Layer 2 of a small transformer language model trained on English Wikipedia (16 layers, counted from 0, width 64). Numbers have three digits each and are written without spaces.
In attention head 1, each number of a token's query is one row of weights dot the token's vector x. The head spreads its attention over the tokens so far by the softmax of query dot key.

Query weights of the head. A number n stands for (n - 500) times 0.001.
q0: 598471504530451470486526492446345382479558444545573497495394497455603333540476477521598444450495514537529486438459426579526383459549516617399636509598505453540390527442434529540594571376600493
q1: 617409434573432391584449586621398619495545473439589585422548524521596467470349518503525437480421519426387398540475425641483530391477514432533583498595643375464373422518455510504661523560452548
q2: 552416622577542549545466487466596579465459442520655518463517476444585475471437581576443359457478388407485463453420395512415528469604357536569643611633500504476401412595527483566586496520569557
q3: 605520620672357516630512482375519457541431298466432629539683562533545717458544487501515456558485496325573574533446577388482444627585436636587518454555589423535458546681553399447428513528429365
q4: 550649641425493440562616502492562471322494517440462480577525589404496712564567733508414602559382496622598538574426586352336542563461513497508661563490619509405475563610342508326385542415451357
q5: 386319268459457545418530628480487458683462388604471540559514346551410367459499325409466474535514418585345616630556383550692410386612299631492452558457626353433561546481493564693679527534480618
q6: 633409454603607580595597517739489600639504453619525559605441482499525400297542321541579504685539417538469434485591421528796370558514405539570536511521537404556427508594485329565670429536612572
q7: 376549245613721666722439563664637448479732341513513466613409343361655193379531521363441395481464253560268511711494393711604508391405527576349517575477323306398247448551347640517571300477780722
q8: 315563622655492406518411685477501445510584351379549529460694434523396656466500480507428494577267220600701414558560517513533391340531273551486653408326382419406554369618485654340625676305449319
q9: 621598427535396520502505644341443346514452392663460469445527480512449440493482558453444418379532543487481451442425495401483377325583434566435565608561471470539465481438511502439548374468451533
q10: 598550485489503377551604650408541526483661679663551307574534753568482547617573710713468490591299436603664409550477566387455504569602465638706601572363537493563792424688454455254483639501458297
q11: 410516545606484373377518495498457427496541476335628538437442466209606731580374558513451654678598253386578552541483284652522641436273391507578590166391587537386382647520388517385517613538514450
q12: 539495376499475687548382533365544302612433174614330693345447243590463585442558353570549250329596516673455431588436574554295236285497559441335530618481462493328466362385567629615461427583500507
q13: 446532652592560461601365654572363449318537517450486481629643600291672505518583523512662715525430404381301519501567670592582580418392339710442667557470573726547480572464554443598451765617536442
q14: 564410483598469365357563405659466318478354448518373496555364324518530463463262336357681502530450571489425256662563354502677482639625508514558430497365396463470376370426462328647524398450576646
q15: 617557456494715712780522705485458622389452600540480614494660562624473452439615625546421575389562365416364397583534709447580430632368407727700615619415499462532440483502588496445453318635770492
q16: 489576522563530496584555459492359497443484531487469588508605489523508467511536525558535544484601506545509512416599496409447511461444471563528447479475522551434536481491444433459493564490529539
q17: 676525450522508366391495510433371438520513383531478613473442561517638521550308499476622532441513541529354544425479478531482438426563566507381590584505392580517436557424513538545645720390576399
q18: 459468486455594356527553453468463373459465637458473416502473422507509357465407488410555545519588583403344564438526649549529546486599594510397444644433431487463428569491588629579472561408520482
q19: 304757737583527497585457600430697598409571572505499336574622562596594748493618663609539405451501359546580410592405317292367391561595479544601589534511569563495544569667513625362560452562504383
q20: 322399570505561314594350357475625500442494514351549433515527535491520316403545400486492570356568422358555547555453499442585652658463499460634511610483356548618371348418270547435543338427544557
q21: 484520400465534755563484595652628532552563538505542461486626380482547505567628462571461415612339336573410540725532534584695467535448474542487600533522565314427507456633358422572525575560650555
q22: 466542528463503582345593452427531469494669410487515421331494438476482676583491582590450441545431481609634615595473422506440460549552493465630450472402541288389666579656431571438466605398503421
q23: 570438526506421415253590461329439377636356433557425461389387435478374487459581491355493406576532675606600525508411381404554314353620445514563552477536422302581649432703484589474540442297441361
q24: 419647410492609720479593731348423530667622499594547363494562603561401638582715617641325466665393245707683360662400483413577369487563467740748462353383546290515679316742665583324474691507547401
q25: 813065460283137433343864466493484163620009429892122761185295281723272378210674502267786470127833860621599504412372647250491275314648647171727458723452508639479623484450700556861835212531164593
q26: 529487552561603641615349428762414615617426799576594345443359538492746547312406455458703690547553287268360451507621445559888610779270623591466319501592859706482497623351546389678444491768630755
q27: 439240385439270280376517343502539281396386182507324728378451277261578370302237523315396458413599577372489550541528619605556486223493544284430549549573457506326383531416451595565693463444283290
q28: 517490529680458446580403451519595658456607721264523534537503526461521477480179510583467526603630718391329459622481260467281582616337457599312510559338445586570533540334320376515420345468619586
q29: 500554483520589515565276404518587728341673530379602481599289537483477365459324401461390436734450419402503634407605454538621672640385482579274392572492615475503491687473536541479410607657758788
q30: 532490430568597490617411778596494426521444321633554444539376445512457673414662545563737622396519419462282679355526727523539131397650270685555494653445557546601606373428615449625495655735473240
q31: 396513463485487400516489556622459560610486556569471531317431472514499686507409497574414558423524519380553603596417512564663384414569554529539428730330578421589588487526531515499540490529615321

Each question shows a short text with each token's key, already scaled and adjusted for position as the last token sees it. A number n stands for (n - 500) times 0.0025.

Then comes the last token's vector x. A number n stands for (n - 500) times 0.0066.

0 " ren": 493487525476505528463595533302507518498541485556512552494504532532514422484466502537498498508502
1 "der": 522458482478439587539517567192413353590523484574501515519466476554501436529508526510482422539529
2 " the": 464544407545497518523453546354614476570411416431536540510450482505477452513483445392507510499414
3 " entire": 481471499483441533529518538262451429526522475526523441530492463504506438486481528468504470590486
4 " channel": 513482488446386603525515505189532361539543488573427556538409463531472370541493478454478444558490
5 " un": 530520485471502503463567520415539438525545498540446564577470547523524454547465414442517504518467
6 "usa": 468534543575547462522512549312438404589422621509434478454568435505547566447566466556507469599576
7 "ble": 484516522560520425507539624148381352575473546530441456408551467578517482436523531607461465542513
8 ",": 407466540618527485531445602257572463561440563401529431397538470536525488495500407466503535517439
x: 457508638752424360429489460460677655330554568495452465500481431458471721552430491566518394662531301396655471552682518463480561567580404825639442456505502491522643506443564475310497632581395510
Which two tokens does the last token look at most, in order? 8 ",", 2 " the"

0 "ning": 555554494470472489526478576266464336606465494509504484562507470527477475502511441504543469517492
1 " 35": 457552467500469533493536564032389465584507616513478532489461502523448372438482517515545511521491
2 "–": 501471541502451549472559566204474464463456545510426478501505496487474440511436523524505503461572
3 "13": 575504560525481546468502541182394515520453607441489532451498485494485432420514506531567468449563
4 " victory": 557486501442399569518528594189433494560553513555521512551419462494449415485472486512540442571546
5 " over": 496497462537543493497482639313418555546507492487567474471528512535482467492463521526529475518516
6 " Bo": 509537518436463550488561473343588439490487490527452515548461476492426433523488511467480472456516
7 "ise": 581535484507515479541514539304541293552422453550484539447497452540529516518514535504458455564570
8 " State": 507473471540490525513509498206500360618532572609494472463473470514461390510474489479511469563553
x: 448402399433585610492526373437557533457605541415517331485483618710418513459316525758347517525408476426572523558402530627562388572663539529539665690610556484496579761589397714294438560508682538
To which token does the last token give the most attention? 2 "–"

0 "y": 524560449558525466513520601091506300566441541514495460530466475584556463513514478523478491500544
1 " to": 502530442563490523490471589314587488513370430399540508526468480499487483507488471418472520502514
2 " imp": 496473544478449579543548580474550545470570482520473483531434528527450434491481553490446490508484
3 "uls": 481526554487418511534554557196505379533527558554491509577449496509527433502496506550479441535563
4 "e": 454512486544527475515483592209469332602514580515423558493513449552557480514527438501529459545522
5 " no": 497475461477449528549525534223513415578533508516447490462451484547520443553512517442396432626456
6 "ise": 508502445525489504570524576250454305586478457561442498432489448566524474484486501487479458611548
7 ",": 467437506630535482537439622276564479567451558383592454390522468536538504496509408488493538529439
8 " bur": 518503470489451542503567552301492451508543501558475516517448459516414400502507537412541482564545
x: 439551509456631777560407492403616460688648529477499305453636695418486416704458530378570354638496351398585509337475526603583581612374531578381433643568481372557396454681670458488511580448434373
Which two tokens does the last token look at most, in order? 2 " imp", 1 " to"

0 "raf": 497440497509448542480549494305472431487444528500461565482467487470462481427522506562530493465538
1 "ted": 526503445559429527526534616072388366573451544502449529504477452527482424473493531514488462500528
2 " free": 492493453449453554528535555215504377575538487535502526552461503554491425507489479508470447610550
3 " agent": 525471424455404575519474525205497392579546503536445544507403505542478446517536464517466428593498
4 " in": 589453428520488506467497555341507517541424476418443609548463536437475426476420501427544601450520
5 " 2016": 581457474503423614537507525294449484507520512445530499526448461509447374459434516493503516488508
6 ".": 533402432544487530505479594171502464566559585421665465474467488534512443528433414551525500585419
7 "\n\n": 304331284591324610548548534122452460390579481449705368479389542449314260274369526461613586420393
8 "=": 468433339530410534526566561335534520401558570543361423496446565433361355420350556417645513474521
x: 401601478507584491445428677426459271409526477540443492492457516490518396554532462466416650484395255447490494523643507736599425404617402740545692805438455311358373364442429765425479632428558454
To which token does the last token give the most attention? 2 " free"

0 " has": 471505528502520490527530641417534511485470463494447471523516483542511458520445547457476526540571
1 " severe": 504507450450400567555543581181464409544575454548528516590434518545432366465506537452464460617478
2 " problems": 494522496402429499524566595168506420545575497564471533584463552542477396498444545524463501595504
3 " with": 471505461570538469507480659298518497548392471454449563498525501558530499534435512468453511499482
4 " su": 467509446458489488526562507464572437504605541594488534549474559539430455531498554437480516598499
5 "sc": 486528530460440570482489516369514453525483500423485446532422501481494478500552452530454435465514
6 "ept": 509478512486426537495524540207481425545531550494519476559437496497526442499505484548446445526544
7 "ibi": 491502464530411560527500527255504376543459539508489482526428455465441449504546559530418439562560
8 "lit": 438513423561356599504534538136480404515507528497441442487415456480434359494499583503459444480540
x: 500613434345521571532583646450514556604802504436508410606598631436512419705592477588418314356521333452511444553499409531365579519455458335366423453731499204527355679603585491491348524419358443
To which token does the last token give the most attention? 3 " with"

0 " 10": 480488490499404566484527555043418407506470552502495501483496479500444389447492536461537484519501
1 ".": 379528459521511508446480603154469508573477557403511538510468490497508490500476406588501484563493
2 "60": 488531545514517535483484614194401529563406547360472534436489475524548493446518377601547461429504
3 " |": 566400387626413669634486620168489498493548473410505471445431416542408410430460498473508442571390
4 "\n": 633413369488312752678536595126477410492516452477394617577290473534373309370429467443518401518455
5 "|": 450523520561440675673574625253487451464559422457543443456464412638441349387393511456503468539399
6 " 200": 514445506489471544485544571054416378574468533514502490486474459542477386474478442486564484551492
7 " metres": 491499490471472543486577579167447491536490488515514475536450473522472429468470442564559492518534
8 " |": 542620577623444657642519605133458516477559486445422509392561370594420392428449514473505438554395
x: 486568610563449554502405520452496558137665393456593456797498698432600515620420477434445599499451507451300481482513517490484736561493488658418481511550493461510457473391550499226430485506563625
To which token does the last token give the most attention? 5 "|"

0 "ez": 505480530471440558556509544264525360508432530508502504528480481519533521509527501594440448528596
1 " (": 422696457512454584541512533164428421596510567518588559590420499551477339480488434474555532429445
2 "P": 453509542432412586500552484252531453493447566571504549528439536505493392476494559494497478391503
3 "UR": 514449448504420573490480502215519453522383545490433546471418502472491459456523490546473460447515
4 ")": 558483517553480547551467593225546457492532539492407566533481445526542436538473487492514474574506
5 " |": 436506474626431663660519583239471490465549473471532413389515389580433405428442543412524467557414
6 " 10": 478494519501433571505568527110426431495482569525496508497493442530444378454465560411564520493496
7 ".": 382481504549501527468496595157481499576483574423531453444495487521493472513458438574479479572513
8 "60": 480479549520526530479493621205393544562411550356468454559512498540550494442502363604551458414490
x: 533584378614621349438434560434429581538459470387578610606557505466563490710464358729566542426517540297494628489371332530458450574511348532538316113282515419518531245357524606552501563649565545
To which token does the last token give the most attention? 5 " |"

0 ".": 504586490516495528466452553180481422559496561443621495552468507486522459539482405482563483525454
1 " In": 447562524484455494465555501328537457462428458485526510575471524428441357447411582357546589415511
2 " addition": 484485491468382556549532599221456452514555435488464500555450525502440385498464541469431485578469
3 " to": 445536449549523492469496583312588460509339458419491563486511520516492478540464462378467526474531
4 " the": 470496416545503508516477543366622453567393426441487564465469491499468443516464450356524513494428
5 " two": 516490507446453544532534601171443411553478478528469529493468472572486409514453453378544466551426
6 " area": 557427465441492520551517553199444370644576502574484540546444465552492397534461485499496474599484
7 " records": 507449447469455518535560620119446432562480482523498491504448436548502425503430471518521478536527
8 ",": 427461543612544476531446611277566463567431559398534438400541476541528505496504399462511537517445
x: 444526642740408392425490443452703636332513590475469495483459448466460721573421488572530423661528340393665479583691551505466561585549352839637445444457529489556640515459538493348524619552373519
To which token does the last token give the most attention? 8 ","

0 " Andy": 520488430474419571505453563202510436537419474471551507556452499527512491518560385517482385510499
1 " Gon": 523500526404439553514510476419590432516501501604490460572517536491449436567501530415495430562549
2 "z": 493478469490456537462510444319528311465457539551480487539507523471473480497534508490527472491555
3 "á": 521486462510445553497534465261468365531420590499493503497489463478503514430534470567519495492546
4 "le": 441537529505499497485555518247443331575451530519496488470531453545574514494516466534520469479534
5 "z": 520507445495459541475518460298524318465462544546513486500498506489477482483527501509529483494559
6 " (": 584290400558440571538524520173419440578533561507636510465449480571478340470479419494552528408423
7 "C": 499434443486407562482553450220536441494491552583571472538434518495463341514460560422537490388502
8 "U": 466495493524434556477518439271529408562427599556503438462455460488466418483501532452524468451525
x: 682481527513690435380453386411512645556618515569488376387606534536404355482423482745363568394526441553638444593376381519555426503544458386513690591600434370745510572633575399290417540485604526
Which token does the last token look at most, and with what share of its attention? 1 " Gon", with about 20%

0 " on": 533537475544493509507516547436553484536459430494547481543474479523488436503437549402515605494490
1 " home": 524466508466507523509534550318442475544568479558455482481495494526522462508503505472544476593566
2 " t": 425555539427421585451559525228500429511502457523540505515487492523479425504498425454511472483475
3 "ur": 501462476500489528503544521224437326551591544558457547544464534497466403416498524560539481529545
4 "f": 521451524506461542486568537204441391521528583524499511498439511528521424425538499563560477432516
5 ",": 577446453619532482531441612286553488555429557395491530407482469524527510482502426467499552522469
6 " taking": 431534521533465559556564637301473536488525435534504456467481434581509447468459527504509474535559
7 " fourth": 469510509522485573516532583202402450568522470480505478461461443545479406475477432457566473554489
8 " place": 465525457501470534525537616152417460554553518512460477503431464527482407491451483554523454602546
x: 476569407528487628508409558485611449622626574270582286543453554571485609601537492514674430646297551252432428518531530635398607451761429483386522409447611485573445624589541626493468637539493285
To which token does the last token give the most attention? 0 " on"

0 " some": 531462495430486510529498581390516442523493426524477492535504529529492428558488510382454479577475
1 " cases": 480572532397433530579554599088479361573547555601508498556465526570491386556456531493462479619506
2 " where": 449502460514509474543506624301501465512497482473478543535490491559485450458444543487514530578465
3 " the": 464527414538516511518454536363630461592378422434517537463458474506491465551494442392480498512438
4 " station": 504490494464450570538516501262515382534585469588469528524441462536479395524480496492483455553508
5 "'": 516488497524471520500534573262576375500441494581522552494526457581508426596451548400539502520506
6 "s": 538439467500509454488526542208499371558453535562486533482511513525549451568484495476516538485550
7 " current": 506489479564467581562494569264462406578549466517517468443456449575480402475479454454514477581458
8 " an": 494462516501513494492509588415511544569447425461530466480504507523521469566465429431464509498493
x: 400476496184852760456468656514516424385459358417566600610635607423539682585423442654497430611467353533478618512546421336410540553514524445537557481436598644588393442580335392534592450484502372
Which two tokens does the last token look at most, in order? 5 "'", 8 " an"

0 " In": 482556543466410544496570542195529415470422463514542482560457520445418314463404581357523539424535
1 " Week": 495478514395337629523564496216536344480442401543508476570460505458421338516467517403490470479498
2 " 8": 507519506485400568485546519122450434477468557519480493482480479509457391457485554428550510471522
3 ",": 549496402602529486509432593319556502555384562386466515422460451502523561504530434504465494543555
4 " he": 528529499462460470449572529283554501467481504488527488498474524510498497505491489468492495520499
5 " recorded": 523424444547428564525541649058422419543476516494566495451457434566506401487460485496496446530530
6 " a": 570425498535483506514483606311540525553418438421531524465502480527532458532452462432429496487479
7 " season": 468430461456435573526527527187469412586582534542561512555415418513475396519449447453534468585470
8 "-": 433489501530505498553550595237605318571541598531503437471480506601488368577402467409489535580454
x: 463528408607653377461283456455543429394746477466517248616366342328318653567440445536478400700381495754484505576509588581586544545378519548585464432539438475640464426646377607517622519652486547
To which token does the last token give the most attention? 8 "-"

0 " was": 453624538465487497526542585383543527505592521519579453567446542537492404532439591435510595538500
1 " the": 508561412520499522539457552408622468584412422436527512551426482506471456504485452385514517512422
2 " only": 505503445506496534529483614230451442592453478458514526486488472547558465530510449483488430558485
3 " man": 497512519406429564528536547197525430539603507571469522560438528546485392553493482489463420597511
4 " to": 485509458533518503473459577351579493523353407377427560472514519507514503539493443408444515516528
5 " break": 544474511483441571532577625207464533512566486517540485544455483576495381492461475525536463538521
6 " a": 593424483536489503507478604255527512566409419410529527450508482526533462534474443434434495498460
7 " competition": 470483455492422588538532562198463413578554493533510482513407395543459417475454473511533488594499
8 " record": 459457468476431567519545583192443470551551471519516489527407398573500432491459426520543438532465
x: 407579438574531349518636564571384475674454509227479270650577574394585608542497462735583427572404527336390324423480666467565489644629562659397454485364518584603431523512366419373427613497551324
To which token does the last token give the most attention? 0 " was"

0 "American": 502540486496454558496482537173448367551515545528547482552443495555505423481509417492524455529514
1 " football": 479495508443408589545509541172448418561584517572483508548461473528468428467469485535529470589524
2 " player": 448519445389403615519518519217476419562613470530448531559421519547466415500493407495527439564429
3 " (": 447524406535444581548508528167412452587540564499359708558421491561466337456480432507559542413415
4 "born": 515492429526474557553512503356475370556562554567485510477456473535502460521518480424499515606561
5 " 1994": 527444483486442575574551563201442439554483548472532498496474438550495410493437519540462511520496
6 ")": 560425483564491545551459598216541468503539541470607502525489444525541445534472475508515478582494
7 "\n\n": 311349292595327616583559537123440481396607474475706372464390535476308236270358557462588589457386
8 "M": 436506510536466507430546480287556530466409594518488440523519500495536474510513506541479478352526
x: 557550471581644249409691614385640560561531457708600537440565601544598406648526403490468684647524284710598483748433457400554487624554520419451521514452509421544547445713452539445355360540583634
Which two tokens does the last token look at most, in order? 8 "M", 6 ")"

0 " of": 547620495541518455457452626272503438603349514420572428577451528480468460451484412425534527431477
1 " inter": 518521492459502548525552539375511405595580497560530512548479509549511434544480424431521482610492
2 "ference": 467505512399353621566543563093433362561479477545509535561419485507483388477467491519501411506495
3 " which": 458529494535516488547460565363578504500515461426458531484499481566555468525494471426498496546417
4 " br": 435560540439485535470584501411541440523537451547469534523482485539471407514496467355567527513473
5 "ief": 510515451519414557569543591190460322500521487554518460502413439554476413455477512485504470570512
6 "ly": 537466421502489474470463545341467381572449460421521516456499529450478473491503473466460508562509
7 " ren": 494548504494522487454584551359533534520510491525513474512498539536531462513458479540487509518497
8 "der": 518540503531474553538534565205418357590533494569508526476471434592518446528502515516496428543517
x: 416522443458415615466536397459487621550559446311440297588597656479589463549628693633428359365440635451342444633571533555383381651530387407369325338633414504540513601669456505329577499378443320
Which token does the last token look at most, and with what share of its attention? 3 " which", with about 20%

0 " in": 473594501510517491487486581355522499546417477434564486571447517450481445488436497431525571459522
1 " Bar": 511454527453452577485544467322563437485452487569482496513505482465425387515498532440541490462593
2 "qu": 527486570468446536514539534327536405529432517501546464482469475494510486499551516556459466457536
3 "isi": 513491540526444525569548573182474347536420565573566459501488424506496492475524576526485468554589
4 "met": 500470534530516517511511566268490471534464520461540447487470507522519470481531489584466472485576
5 "o": 492490534514534474470483489351521312578438604570413539486521478530581550532569440508488451572599
6 " (": 572289399573460563536516528199425439585517558492613505461448491561471350453486414489575543414423
7 "the": 501531497522538460534500550416487452526416455462450477458546492527520476442501556546471476501501
8 " host": 447545474572392607527506567235503440505540499496461473457437421537455422505497495458460430564534
x: 399482482417582503506450698514433526691539243383449271487622597381540612755473537590487440613540426677372447541573518470345595561661579572394376583590582453493309711610541464406427484560456574
Which token does the last token look at most, and with what share of its attention? 0 " in", with about 20%